Layer 8 of a small transformer language model trained on English Wikipedia (20 layers, counted from 0, width 128). Numbers have three digits each and are written without spaces.
A neuron adds its activation times its output weights to the MLP's output. To switch it off is to set its activation to zero at one token and run the rest of the model.

Output weights of the MLP neurons that the questions are about. A number n stands for (n - 500) times 0.0018.
n2: 495542532356487558695351585486483546448571458388491666519538466456413529579503385602576474487470494624387493505682490509567463588320591576337414434557538434461564481354485641567613578412471468532548513431465566501419499489594463488627591556480412556418648428510513519497570475580455645387729578519467520593495463550447407545588532455588415542570511468497499387613449419458422507504525
n7: 494531675571475546600659400343460486470566457598515467470446399550474521429443523590524552518530354361519556531478547426457610519467387540505450512463525500344450566474558579474501429498445647586460496500463489465544545498441609428541666529465554548465544649470443444555437565492534459409447016570395481452483449475425402522606434357487485430500623415534569537519499500427487492453620
n32: 515499525446487574492693292532408535587537491406519396496498593419564486460559637540516484468380379461582410315594631429561470612468503498622593617453426696548472733561572469412385390481545373449518533565545512505293507451460465463409369600404480759554606693327407416509492499508652486325421323532467665333451467493475503569560539563472572595477630529535460468392486458482536566538557
n46: 389573515539475440518716524576401512577448476547641546587472534487517516494481431465469494488532480512494562392566348465449402574451594458499501611499415533512557510657512473467560556508519428476501533528500560593429506585621419470545515415545550433544489482530404544404553566505619464493523034551537495476723474609704570402559566539443494533465565547523543473621604501407494477491360
n51: 489548453477579605482530541567524474517468475606547475437661569565455497573467596465594471583520463377398451492581487410584414570535520453604596443553592417571579454567541551571463452316500444367472584484504524457719585455472577402508444537428467601550520464559576361452442510461508428520310418406585430431547598389452647491501556516481463595532576491588509517579497511543625582486493
n53: 556440569509456505376699495312490532420595337523594515441462526477276515528532585532420531422499495557475598388521415521563493503433555458273433563503459653479360470482455623369553528439437556621585490472416504494358639445614498539525595352374591564576609473518565537451462633379438373616401092547572479517515454523424496506395470498575517539587480521488454488363418555464572589439637
n62: 312637534588452423648453551553473373537672584511525432613385508347461451494383367474644574572518519564433518489504435477577482465662636558628521435476497487369557293385566527544451552510547450399570529358478510401763510676643363506451499503513495530603590566389453559473594446514488476509448607506588421556416552563326626360499632577475463531432511444558451545433439441505630603367569
n70: 556479511496323449415453575509450453419448435410578486327449570486296555481570533400465460481574560531409491392428440552469316640611446419591344590437266504571444499555422532465557645444439427650545470405404527514348469488513365540393492530590453519541521383492478593377428586592382358541460683466555542514536495528542558436614472513339526425583513540364428388594495563401506379528587
n111: 535457569539577488375303417454503458480620506469422454558578364561607452498517595419646645556521386462560532484578588468540507407574401500379567506590469460541434431409410482467396550516452584494438370439480520336585558405426408489553372473441504494497593488507515529716538448414378437502570745435335485555342541415442358613460569379607478455475521455530578470488396470574506586496528
n126: 480490587493457578511743476418537373425464467472509423477504398539492575471591428582575563492489592528496536425549396427514456519578461477457485525553554480391405610571469493443462473526561539549594416598556539508517490471524463470547607493417465519530548532502570426528534498462502515507603045410546579516535554523544483440549485617616500580510423551474530462510480493516535489571535
n129: 397355645510447594455319430401557546610502442446436452512501514447481554424455420455553544365497464521487448455572422512518569530718528577494536413368550623530410562516567565425509513455469576443512498443493491541568467599378446395407506528592485544540588501478590544488588431506341432472392820506554543598487642401377572454474533428567451368401447491403683500430539394455608614595456
n146: 503440505541518448389698501513537490612585543460506540509480488464506513379468483485562507568441309438451478473406558493471475466509499499593569524410583598517467429578534426437464576616516443604631523493650489565597498450540232591490387455352339550550329503560588454467507657581540449559512217391585511474401522333484334558495446527564465462541529563366570520393599613439448487562354
n154: 451562461561538501552191517552471519508529418457575538542486626533451453442454473462486592538494441483471469462521538502477564544543473652469479528532539340493500468460542533500506530586612543535541605589546519455563441450518435383525591447503588514557481433566477435417463500651552398536508957446614327551411544501460582389478620516353410522482537571322499498473515530564645526483284
n158: 555388521513393505397229558354588542447468487540535406487505599540369404571394362592487466445630561765604411494619488409503601466434455519515449573548430522500422711605431516476606462453429411490469583418463519464293485385462476506419552500388497518538515428494511496476541545525356494484598814447564597592461489545577395509440354401543557521555435418494679520449534407321414322458431
n181: 571453424475663345523723458325474475488419590475479532459507556474559656549548616624442547492396584367544425597518550542610465487338469505587394478517401469413512583592342392539583484310516574388378493508564450676536546443572509527409465553539646438462654416414569530553514446494507587403530146373445567416504439540430374501491407422559540531526461484559438514572473505548560547650512
n186: 579433673617559515482305341475421405454555504612535589354438448561500602552558504520441428420472478440541475401491379533417427511659494596603564499558531460559473580536507491495562392581450485469619511459491420513559393470495390458622569618461391351513516534437510500442540601451596484443526802529536355453413402511632396471440504436519446470473556489433548450522503591430517453677498

Each question names a token from some text and the token that comes next. It shows the activations a of the neurons there, in the order above. A number n stands for (n - 500) times 0.015.

Then comes g, the gradient of the next token's log-probability with respect to the MLP's output, scaled to length 1. A neuron's effect is roughly proportional to its activation times (output weights . g). A number n stands for (n - 500) times 0.00076.

" and", then " De"
a: 511463510500476496411501507500514501487542502501
g: 662452486337516709521489372616652420577459503438484702571529614539465547633518631537368436501412488439730325681393330551541392386282364664673641492684639429546487632695468299474430672533596560584537420656537388439641637514506692619609601566585526603418406518587716566441482609356493432396446478710245569316669450496422387725406538427611295467256464438485664407613735615323534678539435
Which neuron, switched off, lowers the next token's probability most? n62

").", then " "
a: 520498500497499493517501501503501450500520465501
g: 660317640772462293590402689585467550576504269714542703504384515447474514499524405340624327470445410450363556469505397456327274474449402451568237734423627651232623374595436498489465641342554636595626536343653378532554595662504485528679553740465159459558495473506519412595504677607399605495425455562476565570592293371360539433556381448565331427495497449319610331372380444536554508512588
Which neuron, switched off, raises the next token's probability most? n146

"nd", then "ent"
a: 501499514475501491497509503505519495517496492509
g: 439416648354470535918472358518503603539515444358584725442670674383505451498593270594266576358494468390551519521584563763354549417360659517637550456588413558362532610461379584528706559611542712234598620445608692390545324473509474489653396315553646343470478472445380475638637529501448383612524579504486459380414644640639615405298699577544411504448679450664342613447420705410429491590510
Which neuron, switched off, raises the next token's probability most? n46

"\n", then "In"
a: 500484518499500473525502496481507497750529357515
g: 427480616615454541405442490667525294577405502581267490496409649348420416473672389567643628520288409481232453417738655509530273326469371532545703309383532553762479571371392608615498393727656609703480525477461563485533373572598618474570518582599457466439315692560498594395282562661583309511481494556265647539406776471542540507539493346297498379422670627576473460465436569282489313489534
Which neuron, switched off, lowers the next token's probability most? n181

"-", then "or"
a: 498493537493520476501505503494503488506498490501
g: 652633620576447271419519535574448503455265625635546612585243571617619610673449483437250504436215565397340542574530659712420635559504611624355634502734611620589487639512407482471317451479538359458478348506566567461496246555568487596380432492701681434364479492756689685424600466397556789576556504534568465516625538439385410422602445600564423566789482532438695363349479509702452463508551
Which neuron, switched off, raises the next token's probability most? n32

"\n", then "=="
a: 506483505503498488508502507490499500569534031510
g: 479538523616338643523473353478420527360498682402594313685447350419451552255593507505218399414619560629664635567683501386609433575615604380590523456399307702585412606398317459489605423623303708442533557363386558467435650466367471512602302597469557604405487493460530731445429518582223227567330491436426529452494321387408413726654529611498539219320485556437445344381398611544332547393494
Which neuron, switched off, lowers the next token's probability most? n181

"ed", then " in"
a: 498488473500500491501499509501500498502496490500
g: 474724467527329499547387619670527622738766745441702499379500394331515609446595564334555443674472522550343607560505580473526431456595522531411560394592391646383420531408372479501529423457524632349514281442445657405428467415536705530486484414557540427523571416413582482476652631617488464565560620375689532639643445444458538457741619766404303421405368568780659157639415298450270384565575
Which neuron, switched off, lowers the next token's probability most? n32

"ra", then "m"
a: 499499490471498539492510520502501496501498484500
g: 285531414498558257574503355524584730232518552582360389477326370441331558574461719503427446465493580467604451251315384437469456450445259444462724597362673546364582474644383675400662465573354589458480385580687507587411463386494467490715732569565327546376482446353669493464482572636623700367361526665574567469563684360445669508464532520506620469598461685439554486297462484489356777521321
Which neuron, switched off, raises the next token's probability most? n111

"ion", then "al"
a: 500495505488511444497493499507498493517499499515
g: 508611544338467579617505592565572611514534510631577475401420513546471709488475368430288713411569505630362371520328617510435524481593713478641513375349451378536578641547484556572541245249524758472368496320397532525437549565525526468468430366273542483494379566451633730619758477338484503650585475570370498335461276363855428476581556400344467617340638505611728608492711789538512572599489
Which neuron, switched off, raises the next token's probability most? n154

"da", then "il"
a: 504493491470498518511502512499491499491505481496
g: 560270744557559422700540481396662342467302609387373630434351607555616454463447336370459426566487264660657573556506582710454658678439451482459348359420621575512533531488357728788350552305406421350313486482337460611436531287599509610453548635529303635348551585409386218412599545561612494643332455617630473473482454528393563440510399605650267385524488547500396363499407455302431482646526
Which neuron, switched off, lowers the next token's probability most? n46

"e", then "con"
a: 501491423504502505510498499493497502493503498506
g: 526393231473462521502377645400364506540509589486488589561592491450610561503373551530554635412568393573199219449482637321571473590667482451494480390642657543634515408668595415613467404667405388616658453431481591563676591422685629409338543130352473315345571564681479319553410392464290588382558547354637384332578512657424639527300614314495477383365586521616588389583684564369499309522612
Which neuron, switched off, lowers the next token's probability most? n32

" ", then "With"
a: 496482481498504487484513500499509501505509496500
g: 363521592485733459451533566425635470574351191530365232501441396329498485311440518359392555495408383437373388483550286422362415389556467510339486403491509415823658375321309466606660342580457377556397664633433353570479490519683646403559351524564484413566530638388639519407388538322600180564422598513379459767431390402650467477493526273415411363443475595201455537496550472531549447449594
Which neuron, switched off, lowers the next token's probability most? n32